Layer 2 of a small transformer language model trained on English Wikipedia (8 layers, counted from 0, width 128). Numbers have three digits each and are written without spaces.
A neuron adds its activation times its output weights to the MLP's output. To switch it off is to set its activation to zero at one token and run the rest of the model.
A neuron's activation on a vector x is GELU(weights . x + bias), where the dot is the dot product.

Input weights of the MLP neurons that the questions are about. A number n stands for (n - 500) times 0.0012.
n51 (bias -0.091): 769295251560440473511295323539496432437591666415579344387819549251532405568453591406687371637806304663414715494610601668718336462411464658520623181441685373627741556346449617349643546673396496775582475389443637441498579359620451496636447358430387331404499583499426371496437525443240561660419610498674299303546540366417576537457652429669917333343428637481679287372485647461519525375339
n71 (bias -0.068): 764544544616375430427451343616515377589201360465493593409512503503421437380471454376636393540251653623629622680563475713590542585509455420333378629458387625404477443521353393326396461460544336633321408550439388368520498523765506467429469439431453703504530574505500464369591702452581381468480306716510506526592428824460378662733553739521353535616519690587455202673518515327469274663624
n156 (bias -0.084): 808684495502461499412301428529358607424651343584678384518456532801518303284662567233573261557225339358398628497530482704673433354597638622526264543298435384647395809381710629509380451373693489516494439371668148405561329716593412449450728344770760323334559422494515845345628757673637436464390437656451396349277637785430415280457428756336274670339473240552308512751519329463666457612853
n200 (bias -0.041): 608391599614479554520456694468439499598568228751392367410323481536551493462338642601238287441490353590494508432678541336678524465563801521531419516528611323448581531703453266710590540544512377632460658478504558668578328527545519550367316499424332821570262508479580319566376523495354610511464520323736686489866217596642535633630423377106310484610437463581477525358475430465514469910445
n218 (bias -0.031): 377583578382397446564598701448461422356681472519361292598590561257509543369551191594698285573559305457513499540524454691590540346246697525661303528734479524579451408550336389655655526527642738567492541415507204614523555445428533422611547527499562563295490504603403548535387585579900448629374581439471365536549583528383410228536448646517606346457556565599306638419601573637194415526482
n237 (bias -0.073): 394653661425474428585557572636687635507788382522209511508392257542772552435430751685316390389591437540341409554493301384591654429392562262706248773122546371508319345422572474611891741370448452424602474611593546542485622513514600411655804354700555541585599871517557300718362469505559140710300493458666439488569465355308596486468502576228261323336514493620505414372532482354576423583608
n434 (bias -0.077): 302575526712285505552579523325578556522406483718655521191452577528376809584259424580322440622488686620421767497572734375295319572627539598804721592550495480506548812367529484502404479405321617413506648645470403443604504555547532568530417465303327601468285633459507633539438410638641371434421524584486448699420372165398462468416686353218620535537560752676554479514560469575582584417324
n443 (bias -0.038): 367424535668424304444282544582751706413644307418659505472419687603382710686371772096529524677507858783399444450442493585596477563330600923373677413558478480736639700366573622515469626426535302547642464578749565398385526509538292419630560415303290587519364561723443694604372442548611296474393364135448517431585409645575295511756441640437371575434377619503408223497363498509279292279546
n456 (bias -0.034): 842786516352642597615189443598595552371699241625469580826415546510720501617514323692694463511317168679244650311457532384703703496495421641558541629516529292274483474471087397432475434413413504449485671480537243683708695338521554310369437279670077559419476546647338439256487445499483343693536556480533595530574569579344803403585494392602601377532469307392403696593450645476406521432400
n561 (bias -0.026): 451665455539480253482436402578410433367393423612256420642487272348505437739594852649470382639587754389701636420535379341410257540479414783488616189622403809399591540516491337410457447502327434697544406607703362548660352563578559664443524360591447656506479311664337366537609577588408578335777600644556499618367384506401396531475629560688478682447295338634734478595447344511729654108244
n600 (bias -0.038): 254653468380570523629535374498204463372545790343350683495487430414552405592541672352483246526453453607333668535545704731365490409401458731345389493506552589371254519664396572383539411509594516460493188253405602403465721336473342530681474507796550410470563591233386435526668495549476683665341706415292361371550462461542698517521477556624512593564574684545406599778302498463703589502129
n644 (bias -0.040): 515317480520462410481537738594501235620454498394633349485558501262600556542249760266517514484659686486652545335743510521388486535462597734441537806510261440501363609409668578606680409218319630470579743319639632393397625791223614391582560438411406349411419567571456535540334400323685598341567552545728465446633592405350611557542512574744429421790397550643305490382214540352439501546598
n723 (bias -0.054): 639238287490590555556279271326440398490461235475494628723505563335693654544421246510332417464468267736153659197378603499590441598587345500703436467354675375328612657480391603210671468603752436467520578348576684641486568608489432731321585287769567454326523651544496256603158596500362499848524809398592389184439530504494518543654299373926460563585553352483404572445485269498538721746589
n836 (bias -0.124): 882653465599551677716634530464497347214757917633476601674621218673061570262599525468404420389658540277403410402478188274367705842485542594336418463349661561358371733581552090384913378775681449451691681476477259613470470498563594594482760535371519168592231707560622414468417470393749861625621452051395282369371277540257418451799389279511522636504866598202481592603567479322640460292662
n920 (bias -0.115): 441327456279603384657741424588347675280532694430351323587586692420734416394581253930494611565632458559306360461480769622529546596609462303560549496465620491585462693593595326526575328592821476129310608272498379460475902476708375249323628199421506364495650620595782472563441565534530142653690583557676412664673561468284715374113428468518485710456773441463463521396261517654319425465648
n999 (bias -0.052): 406604546479453362523453080330555775408458442340432452431460171671514467579979695432515161516404412412489458821430476251574594739580749677424442411114548507487380604543482472769284615513423458952679358701576553293826385424246389417434658647432384466336411395690514746572578340471457411608165476259744357625586476536657445454521506567481587464614478568487747429519475739545492431484499

Output weights of the MLP neurons that the questions are about. A number n stands for (n - 500) times 0.00032.
n51: 594624642482356542402413552400470488597476634621447598557523487492568594206452558545563592372299495472427701568519447367453138562620394315549633540643700533458424468386685457459579432643721636425627395487470512408323242643697605508430484465673703291453489474628689616488282537346456558461513389618316516444526591675617471457649433580339276724666433250516554640689379399443798407581646
n71: 558500513527585574621489365551481416436357496607685361648645704564392627561546478730471566559503341277606402404463302477442571485398614619627321687553372277587351356471446581592495580398437523603321630455621479558587457502514445462637568485369650373522534547504608317632605621544540546509609686609441328446458833416437633600488365656296397481423511495321512524444557574671453530606506
n156: 614659517576424551579241720399509370582436378395650357640352827488570378528475473250580566515468638584386461540574521641455791412643538474570477365529285572417539531506439513505459563603382354778623788569635376357321456622312571468440694420510468572332437534536375591259581459602593537454666418450445263553453431250624394372432646737554617460551510313383515672599387323466225328595645
n200: 816372555672473501535407434321569437518472453578478533558634461595536291277442489415586572487575501460478347417412646494617653521463435629471456518666371426580518431678346509551491377704620523481572398584560412426477420493477778452311453392544516302410383491549536614689472418545374564471377518300358621527437476447530294394422649423662541486365703552454576513494198425712340437215724
n218: 464463533553439434518309647358527479496608431480663375587601588456601759511658499637517299656395553533321556666421519512520271591536432489617500532503515484425409455527393648668420537424601640348429634744283418588515473550432546399462624613657465578472519608350550522621531564362614481341607514624573567487409484623654451532441661380447641330509396414578438476506357564432484461575518
n237: 413342544438540558368363539527556573426363534579487709714649593491337706460487517752395380335621489419494270597360367550503685563459704389523409749597554379489463454556302312609457318549308518688675488724360657536762350653571525493438514522652511431507346463613459539391601521475504439695581514505471556563402490559656449704432522653354632565645405450457321198614628437386594494448018
n434: 534498553655749334386558404449364409608578590744479693413534491525437545535487395430501545163598276393606473389604563706665420309564228445553544426522456513458535669732577669497396406613325360549528657477621611648430594312578340654563413389561507621389496441624487507422547285517456341427549630697712599406489557413597172548370562413423437723347623592529434627556585151666350659574456
n443: 582466644325465415558407439478614401635566392573843523598468486449321509930431559338629493344611555585411348478356491475632383357375425650430542391425448666283455493500626540695547334526447423634490509503490257571608386450451366479665616408336233535394370781544370617679508411438411628490309348305559582519579601685544446450563374519566524640569338420510490225566403460501357500436350
n456: 491274390804455422415618325529425675345667521531440518236396394491498479426390553587329523620668755601623693545553570715491403509207711292383439444678488485724557704514732465445455566580403605490563749516472752531429668578619538376549513586474583574663517423489314469411643291517418536650485463368505341517498743359626347487380476617490489483509557428637601552468551504451453411425446
n561: 472415492473506518541429579426468593495536611259566656354291596580676451579589454624459457394618276524587603274444326746729816546417538481528322670503740391511357533606566573617493554548611738490548574541558781478691562568533262447476661441418590556357358343419538436700352472712395289712440467366325602412459344659509561647458280431400597400602462528456428336531651578496274528704613
n600: 569592605478620404543325405348459452459611397539395593303504594400508348418420397503673433594502462551448523536724504497440675524695479594474632277444608474642545556341482533466787598721357241587541463517432623477528816330378443600335502402548532604462534331413533511567530563643361593541525447411335586474630375595528540646238462627753568512528647504634458522706396636557528456492528
n644: 704529528597473669494476580485576565518579524350513415817465551395733476679322442362492491614436669567360485658650457477559354426413404470486434640583547583476572801302589432437452539318571510675508477631391489579511587347490333547384344553507607552518617450430352307532494589413446576592526415726421376575386551644543520541577562547576390479528614399486446516432385542376504663877604
n723: 464437653378346507403667650594410457577462691531597512370481456444498431547507663538459360600371698644665326640431647361608515292506568436394720515625316560486260450491373582668370526428250594383415637277280322568558611585524506286706376801446547336527420389504271446181688534337598539300492151525598438581465551398536598435417373579434427613560385478605580318580560603626447533384460
n836: 509559199658404643457414353653332265538207386658767358416372312796085524355637572868682328831625785103420471639596426260484536585574431407271224527544805407574735756489338486187591423202478462195291691684547671810464562918360606668767650117516623233784318536495691415535391438635333532431349436379215581407936586572296437367724609364300624363318617596496537477685423505355425514407277
n920: 374638305700643703391439522501718525473549647732379643319597583530516524427663640416308510356510533501665402532383370648378465658422425490370564352476585486458079543625611463573535511589354601462347424415569445493469566527557379504556675440511384706377457330475516589568351431551640393587309674426483593574383582619526516425458501305280561361521285481687635471466594309409506501589303
n999: 310582605497210447517541390491459408412695411467548465383506565555318373468405495486730416566567798657462403553558407520405636546526471496387411346370443413395553490548672134408448779641379289772513534658720410701503393514459387540462460477431407586440576543594518436312455388424525380352602536649436408523491524637807714663521575833487494767517671574417555476580651479666474646530695

Each question names a token from some text and the token that comes next. It shows the vector x that enters the MLP there. A number n stands for (n - 500) times 0.013.

Then comes g, the gradient of the next token's log-probability with respect to the MLP's output, scaled to length 1. A neuron's effect is roughly proportional to its activation times (output weights . g). A number n stands for (n - 500) times 0.00069.

"om", then "ise "
x: 388415416474424515577362646273677565482673468382552510847516511583338441442489417505510448484620459441793398517531516610429480497533376464391481588408623560472795442460484627494425546431654566557441562489650459537460582529566583493526606514569653555524501520380323408268707510372353565373471397546548620510535400413490525398483520483472546580326371520524421471501379475654345504592433
g: 421386484722472298482473520662404402448733424355340546297406352500379465489499383457580520369621590437547661368664355421471684660535620395517614707643433453555378417629441350613486806621470270435361692404669649435616387702456561403371345544588338335462503684516329445582725427451631475604395802231363663388652577310588649461612345593528460090589479584698392405538450551462655641409615
Which neuron, switched off, raises the next token's probability most? n218

"Den", then "yer "
x: 570490479477303490510401711274686574557573446403511488837539546596381464436528486444541516597536474524791373472540587670406564605369360515391327614436590619419624326457423452586467618426618549592407564470580410414534544543644567470552603619466652598511519563340378418348595528502320470467383431509553584573535366412572565416458504435534484508303478461561393521382290471550416494642480
g: 553328370539525393281426436593509558374555625657584374629617739559692621701543648574589481564311680677478380694322428413525469565505406359300522552322544266742621801344383384606391396442513275209361406518298467778616364335567499387396524616527611548551571489650530474582498414517615250342827452547409366556542414407498567601559427534634348650386332576519742733387302558459355478605464
Which two neurons, each switched off alone, lower its probability most, in order? n218, n71

"S", then "even "
x: 442511425491403559527431775333666580473512445338557576917490470665371464561548518495453412543538430594683374491549563560408560490530495381417419689448561533342743369460456327482402599505655474549366480524578496455501636522490523584603587488481630596451437473466359447381599527431383549376504403568638638451534338420508527433420649493532582559333445498445455461373337454550396586644456
g: 445322690548428212665433627447575208566525785301264666503491547537643429612406419523545540259618271334469684480455512398347528385457452499730269682472591361683321674516255430529295606666507351533379522560709617538518633490590681474555494515583254454548673509598446619645705689590584341359557439393456417646630422430726343545395347296659546562721425532541433465376604578364319562392484
Switching off which neuron hurts the next token most? n200

"Sup", then "porting "
x: 440442322412451586566496723271642549431627419437585495884514538613346366484382470471551573556556404651735430613544580512408536598504437483365504546466658513407617446301365514580403505441586486533442511406525453536506532584489593589594591578515626556364557448460357529285731581497455546305454478497629683419509405566492458458454474483541529621335415500465403488385358516417439525624375
g: 499487456481440392587475512673587350636430440391634749394367440466426415639383410339651505610422524823754446511363475428340547315467384504520314568396486537376686503443420278350472407640544591594595836572647712542476287495540611757386525413363430475340480598293422643531707613663481557176646526332248384521401799545411657637800416417512696340512375456470534602590378454373479665591370
Switching off which neuron hurts the next token most? n156

"ave ", then "of "
x: 391469398495415494459490692335739526490629475448587615668498408574300470531393475440461528518564410579582394559484669587346492584552501506375463576362632591504695406333548611487351516455570600555456558619617513532596530492586540590543549520483639490517542481316366523519691453482384430339586602590525572532434363466545541445373489248596509535349408555470427528381378501500393583558394
g: 368749484481538450358748376648564513448441469598439562388424524602383352620176257331714444548508701388554403379595366357426633730545490255440358456286529668307497561673582538606079503393322562378512418624419501638757304341395521605362641378470619443698374552434659532591615497435625484381677418501545597536637526646847629491472395637270490468510524576568433494553449333676586678447499
Switching off which neuron hurts the next token most? n434

"Stan", then "); "
x: 477469518556397573493474695265658601531527479449503459831608544650387556486595555430461465569539461516708318392508581626467581620467456404394432696504587611335601382426425513537372603450569479567372537375578435480592607477480576489566549570519672534461380538362383390329598537509324432550458369569652594547578367437539487383431637381503475437382427557508386534385317390530443528693462
g: 549447329547408589285483461443415450530637453438492439487673642601391348285396685555488506927395594650561537525501623495458279499483580525431523422472555490416763352675466440363354365708643650476392470422543558531596392405657339725663470571264525325496473504454547444246488469260431511408423431549399460418345727515421713490598873446666886447408516680635763562302276481551448328474541
Switching off which neuron hurts the next token most? n200

"Fern", then "anda "
x: 464453493439392529612456561315721575451583426414643621836538473657370337448550546516492583542565432500660434547492536582419540576444342513370588527425526548453594365372515515659383615468619465613415596453621386470479513440500585441509604651578589593367428497482425451451623592424459537376357514607513613601502345433516525387401666409500514554389388450539433472309226510440406588697452
g: 683406630524476478375565330561565542590665590509450405498390746363421388564606751497553449442620717322617391513368362332521711475651365609239334349665346408482459502481563424504289513449668252355259639318621400671597254654554473429373308388515532677463559597220505596566626396293512798687594612610318618479672480293388723663530416409608426427400467604561359432615459482583493584761587
Switching off which neuron hurts the next token most? n999

"ock ", then "("
x: 408479452501331523498401623320708558483633431493545542738523437586324499487462544477512460547486428557669454536487657604359623580531422478435421632364563589474698389352466666422401517459593542550433550550544485583546603543636547544538607543474664505493505482347289347430650526428301506380517387570552560543485369366494520396423485241546544530428455528494529525388353607617463581668407
g: 758523587619580591502317353428742717238592613646468631635634642410645559555398352418557574510380453745274341500663483739707417595385702351373602456515508600333651448452500531542741414543647571347467477552439560291299507652553596328267534602429458403564614481557554443221330549402493483397406401338157482425382487493497269574584582409686658459431667441501511556283473541569731178530489
Switching off which neuron hurts the next token most? n51

"67 ", then "| "
x: 457469394509407536285438553302705588421521430373502536755507509608342515504461505522457447589603499538649370519591653598374512516468429478486365571407594618525705375425558560429408512403693533519470539499453521618516524572529534529461711595467643570352402574422497435453650522522278425346592531715641557488527396398346558456392605297569443551443513438559429554412405422441434514653387
g: 427451327537289702480469425465477298316503665523603446540559725421847489680316398458673635546527674521233396384327494363637306495273287568272637624609470407531575511640194463639495704463579579478426526386347693686636713740399532421409551528444417412263634343551390486499467650594542641403511671610580364543612556336718442419531523552478694629435313251497328501637377522544496547351657
Switching off which neuron hurts the next token most? n723

"| ", then "Roman"
x: 436416324477426535340395568395704575502570490393484469726531460630365445541548485586530614528583473513708433587527653572383390556435430474429485547363609582448569377464564500485415516485647487608441511520535539513638544511531599478505639474602665589432478444423405657428682565467357589316494459617571561505518285481355547433470599310664499484398300515499409474364286478393440543688399
g: 545665611421501595357261625633411649587608597607546538508599435455407213617410316530328554241490367359349479479442480705497359617674520498497610523666629598716380336526686627611359592365412700597270606494498471243413643492390523389579490508527341672195481586419518549567386672544465706392519635529558341563506713244502500496815189553238619517460402284452325458533465367578562730595611
Switching off which neuron hurts the next token most? n561

"o", then ", "
x: 362433407540459517554376613237642527489616492387535505824515475514358494515528476485599539518594494546741352557454575704310470446454418551327505601368667617482761355477599582549413520579536499571301568558642447431526544517556509520534559503559731560510414499365375424425614469487402497304452402568558592545499368479514559482469522461546638489378424525499424436366324496509374615578411
g: 546689548599288701386397406213508623266479278708610721394610541491706471540626595411522427433570560515367322531633604550532521556395492230551468445556317562461503297635487605667495662672386601615501493543434555519195588550564573436327640577578584394483645670691417474299452418330212586337591146628392510528175594601750234529482407504458543681500376464492592553378666522538565643312485
Switching off which neuron hurts the next token most? n51

"ly ", then "in "
x: 483479318519385503481411551287685603439556515536552610734589534614285488406384474532535470572528399586681423609452642561348469537447522468331483640402532549443657439412434425457358610499459518615449520475591421556579586539602674540420634575479627550410594482462376453432621435485356508346520486539599646452458317364451589446414547351608524610414500418557522461418334591599447641630361
g: 730614441362469423458397579484529595631346491364419482773434295496588386316321486486571715332672326451589684421587447591262629329671489521415160471387461516604623550449267419639465470638574402795456593521694561736517467235416512536571629386596701380314652610509330450322502439460576398655716634634384446653413440500356547548362612673267625391616328534320539531499404447417801675460518
Which neuron, switched off, raises the next token's probability most? n456

"in ", then "The "
x: 444434399464436477420359540361704569481598424436586635773531490589391517447422437502391428438526457581688353571531632648413516535557446570366440676382588483496758324444474528464357607442538548527517517449618490454470526538584654514483611508533751522474448488370415441325634554476269522404452448519580608519510349439430590382488508349594574575370340493528515499420352525589466554683508
g: 487689571516408442456469416716493405591745306583604455115382301277452703461448521623474440458638249684433454493755620298645412466622549437402267628542281638223225530513399532554500527410451475568608465432603531518536358612517561723491454530490451496546251449418480607403496639424523567307504420535384428539467464622496653715578530626539348193602667655707365695676591522275413446634797
Switching off which neuron hurts the next token most? n723

"all ", then "Home "
x: 474493373510346492419449540293714588524538380480562604887584485595328512373475526483483427522539441572689459511469612587353467538528498416363420599377564622458682440381432592478341526554547644526479502506656458560498630573567592565532566511495633583469464531334392410351626547448325503372548440551545601426548371381454546484485441366605467549413417455488510450389287516640418644658471
g: 497475379490328793525587517578476160788481454382418431456294378786449396495466509562490493729392662444559646554430321367380402321576549634343476666448523586512491520603302582365657448595285518663383290461254710675800467445298536592487428468487302535277305412327341651608717482595455863428660444554582454504644614540622683623479576667484420428424517527591441440635572395641475449358399
Switching off which neuron hurts the next token most? n723

".", then "22 "
x: 411473324474463472510380605322687551522592528528475481742607477667360366439454446571375476672606499464733363651545597658379499580473425497453430631484657543494661392483648453438358577541642576532376502470457474489538579519560556517593663538486629603419452513456478463449634425526330550256512441625638556520483406382351554447417547322551437481360536478549403499433373453476377483686332
g: 465489283456558632342528481573319704466594489736319414247385508433476402393366484640442622459718527390526483420506364629712380499305444635436581500398408305707450648274170555428528597583458558548540603545559422354467309494558724566375787543391382623491523708515688431320551563499751480385664379486777524437552564435636823580644186607407689319428396533648339454376365469512506703594444
Switching off which neuron hurts the next token most? n920

"Net", then "work"
x: 563586442446420514530443753324718526523500333366521579821485534608383461470464468520462504546504550598662364561496662605348563487508374434333395667477453539440659371349409440560437505463614454583511544342598476554591561544596630509673533577393665570556456476417389368316610518391380520407526378591633510490542389454555553437400520473519598540329414584457427512457305501546410520635389
g: 556567453372367591397581599325251538592490434528632481455458503378118669426656788468567516451529617456572421484549678588498683178583666586512374501546285395658338311526274499388607569397277427667480591395429524598502726707653521561513322285533443345243368400671348553510444644599632445493623620433277671594505369425517526903555365407542502531485380472535379598613672666446537396404732
Switching off which neuron hurts the next token most? n71

"in ", then "Family "
x: 447457444422425489433405583365696577486594474504578617836535464566388549448453466533433480463533472577678411600490638629399523567543399517419428681352576496463711335436484506485364560483540542546501514464583526440438548557569648460452614481516744544512402490326403430312633572444309533418424401523554587521492343412418566373499479340640524607397357467507504481402352533587425557734539
g: 441357470458421558491637378666428530582430405513647518497505543451448428422564436529768428664617401806673348419377447432719732459296492299512440569597521555311401476396423858393406362234259527426391498318608632654703531726523513667641439613549340577317451594407516432698651513427545639474312543252515483641611587518650348515585504357327268411503885404513415511537411323476305674544683
Switching off which neuron hurts the next token most? n723

"standing ", then "Sup"
x: 403472347492421527585448562332661576455654487464533588841601472557292474535446470551472472465575437649784437611535567648333510634527457515372426451440565600437583452407385630511376494529509453564395558481541532542569513560565576487560645523541620468371470417353307445364724502446435516401559463511548621438473311389433452517472587324650465496484443530452441600426302511462511609643454
g: 664346479645417244593451387656670427581327498567410613319686668371727626490413327476432467725644694505574650556580524372363512552594688647526385576367485493537570304428408684441304387722418517451564376526312398679470492281421460447276474495620659363338451481216546539493369630534485427546554528618524294548605542489546714302149374353675420436585334342508452684692609591770747576532380
Switching off which neuron hurts the next token most? n600

"| ", then "Competi"
x: 384484321521354565394473644351618570464582573398558527656487467657310375471507491534476595489661457499669386564587647520419443618386417507419431613390620567508618422408545492444447563500624482597467504521582452599567559459525583564542694445541697593497436464360444652432685469510409578353508496531524580474511248496362594437487588318613533439417374546460445504403308446373427527638374
g: 534297316490419545297440546564634577663414308383552519562452566533247538487333439489412601459595669419525682411568421576548544357869656446633418517448464353261457526396605477344579660626404484645320541505495653922381484451711563395642594347561281217360567631305517362371657628680403550435537566535458512561447696363472599574722400657480629647635286510291466553522363651506289682351318
Switching off which neuron hurts the next token most? n836

"He", then "at "
x: 450539348543364510470432699343644566553505492313595510736496548601310434465436529425567437556621503503728286614515554536427594616412464470419379660466532550460620423338455426575418637496617434582438550542578426590569566477598454551688695471480622569450465569207450472481635632517452407439466447609564647529551379420572518467463506451609549528371423517454397454322316514437442471630273
g: 409406374688625494533320543460380705685372733449628505333359248452432459711327132396567555475498565736529457515627489426162507376461519692438395442515620525513430791502586421553655694647446657410598560360315556492426546800471481474534530408584320433586308725612477544495537336483448517611325303484430786552651295649430457405407607401608370536463563451476522424544739649236669649356441
Switching off which neuron hurts the next token most? n443

"3 ", then "World "
x: 449449274384463520308457603308640606423554412380534609673501499609352434547531467498512452515655480593694348596588644496395451523412392557401416688418629599425679390451487523535403569372634557582342522509533577595540604568553592473420638511529680507424527466379475501428630517507390533321460529660563585394562313452430531470479541299632537581385381390580505467409422479473455529684387
g: 486535529546503455562624456631491284794334503438706466554470589530422455523453363317556381417613438455807625628552536453675562398473342498439371474287543546586425392512320869413610425639552383357523355675510393467773521602468508570449452548569615391355516461447620805653349457632360387784594567407646541446396145788583657449334516257592510307675399478484400426400496265414414761318546
Switching off which neuron hurts the next token most? n561

"April ", then "201"
x: 511431492536362498355478605303812512451555415500516516676597345535321507419483493575440462482478446585531318544467596569327492479528543557444334650395567601441609359427492685518389608502668588619451539681583535561533543502482597454535571575475618631585456554322423569438484464481412539417483420663507609512501377502476647380463591379576472561330342490474441464480323534590409488693372
g: 510493458579578611470589532415324611432541443400680704548551411394449373677634594561706707467426535448481280688378244596689721516599547448452316538608351449459487282713407228524382645366392511442817342386448531583658309654435576586312588508626469316412374284632255540557643266498365651623472465352524519704601554611691630672547375590686378403400467409469413323680600533504313348661278
Switching off which neuron hurts the next token most? n237

"(", then "S"
x: 467511272499404454483468557379676520477561410361534543750564558565381530420465460532463549499554409572642336523499704581422348555548474469399423599316650538459665385441497540468353632573580498550442552540492430546489508471556578544593671553467719613470415431459407497388661545472440595374403509507634627535529297399408574441452574332621516511312421520533533512463266409483436572686503
g: 120399286607460443423471586648644335815508653515326411622607395562638341543429311342554462621653754618364738498401375550331397341682588802589579572765559430555571524516270602361532269561459499408320544439534687488431597613667461551573428670471276257341376632362446552553588563480402590430526424389664426456573482474405479562513564268392614595475582433810434418400265479689486622444542
Switching off which neuron hurts the next token most? n723

"| ", then "198"
x: 448430304445362555331407614347633562490607521321565553673504570657340405557510456511453605514606447511601407611545650517427375623397412485386453639387577563503660407334535522474425586449606520591462507497573466540614553496541592531472616455588683568521480447413461665426648556492384586308437462564517658443542259497421564415475558318613555509347343501577450497397325493475459551669417
g: 568486601507881314509447462430204580327714334466362834301519345499462481411517535515412643443365497370464412711372578394479512613624421444443561627398629452614573402476561362531502594524267446323259375432521345476474460561482831327414349455401829585425462337515485397496612393512604607488514414423392405592708538466574609495410664418469481671794391649606868443660624668552697365528357
Switching off which neuron hurts the next token most? n51

"My", then "ster"
x: 488463406484398517536439593264781518470573363385518575880512480625410470494492522538621523588510414658729365498473635667339550491579416523367411561488524528428686387355415641631410567363539515566466547436515353516534522421545615431570577516418710507454486483405478420356549539479349586385469553496613653544532361482513571444472533465501479465363360613555358464452344438506457473654446
g: 489535388520373512370599378609744520481645501546647589535443804481490568451449597375627497336419473532517514463629437430713521750441254313466542534592672662397481528512629696434385382471662453494686481522489379438572230457370350476591588087455585465316518498287231533658547590552419615537606618354569653666851679511601469434157212444457408580674347345597571420255560357479601519395590
Switching off which neuron hurts the next token most? n443

"work ", then "T"
x: 425527394512461575542382663383670616478624441465478587778585409577353432522463470526442559573499416618697388540473647658329580554511418406396427483392565627456651408438436581482312473516547536583445580525567544490513573589600531496571606524415711571447463555317354422300639495448302581443441433548572555421493321381436473423412590302568478520430453496506517583465343565494545592666433
g: 497418372617384517480324340750703482733567623393354583508692606473604348355512347495488436571602457508306942531540354689405419423571424720483525558521519509549582470400475594403587565676379578329468450491399694545376530329734336288354237774581388401374529514397697571578740568520371674506696379448611407483606340672537666311295503323581521399500452449556622377228416361761481464511456
Switching off which neuron hurts the next token most? n600

"Ir", then "ina "
x: 516464490443344566498438645335722546466517444381571448936508383549396567569606503536542596527478455518717463445491597711345523566539412482425334587500526579491545269365475524560413630333580445571489625464499482510558526465485593354504665617461692594448540491514396366354611524386387489516455465564600631581509325449507503404378557471510526453372439553532406505452298449490420507674540
g: 598542452484676492454384502714810532430453582498442577504396584403652626613445323268478578377368726377525737378561509427466656637180382450478463394510533525485602292361517292523294463559642602622256382276762554616449543493443561432642413413830437436601528677572640462515656302485484662379518205524620272762591822370479387590628523529324638436585347393585528540362345454412373469618467
Switching off which neuron hurts the next token most? n456

"aming ", then "service "
x: 371474346426420536426504667336731615557681419499563614751468412586330522485375484450423410433515394590624428463420616590320494476559548456376414519406592739433700431381466590499302482553592472593428615626645491545520516537574667559519629542492612462476463444380315509439639501448356546368548519610541593474482371481499517478453649350583528449402411577485457530426408519567407571541382
g: 404574367485420529455353364637656698392525465333651430688462462428363419196553501377472618725292471437527554490452329294297571386312695657594587450564804481834580496530402534605722526490770348495439242545366669653479570529396367469329578354617428405287487606571350486615528650587451641666569297389501461322522599494577712509506444575487341642370463631553295390515544749724229525554578
Which neuron, switched off, raises the next token's probability most? n434

"Mc", then "El"
x: 429475506448327490535419679248722554420579459407501529872552546555410448455559494497598442618517402453756409549531574579463627609507508471382488668470515533449597351443488584531444620411599559509391509381582397475434549494606579578578591658567693559500452442501344441391622556464377479291393422535577626431490358498423425384388636332545446565432439626485490444404300521539408546661429
g: 495460730672501529503633314549745530453426326424525559495294513594679506387403695449411698517594488564539528475592596408730552545295296395836698456611553395654459575473300643424514308543475615726637455528573438427624587557416461481466520757264552469503514398398310394318574419738456452426389455482664430361581569653490387504322337433501509520563458618526250205426607300463242943313521
Which neuron, switched off, raises the next token's probability most? n218

"| ", then "Most "
x: 458436301488395535395462684345615575492624541343568558671490585686322391561500472510461610523639442508567393573520620415434363665353405502356470649426561542518610405313528478484437564482578531607477464441560498600591528521530585558430626439574647594493444481414432673439665526485433609303407487540510609420553244485438571442484554319641600513359374522541482506418351443443485528667393
g: 369393261530344213616466375639687582702319489288525502592486289405583655435472102474631442659757580412638548517465358481504579417638445488531335511692545685405454587416327725309575390655537435702500529393601575537581535544541525577649650441518258517609392379674421512517573589349471392666318538533514316322405576389478474525416651279324514317411858692442455620510737410561464736467560
Which neuron, switched off, raises the next token's probability most? n51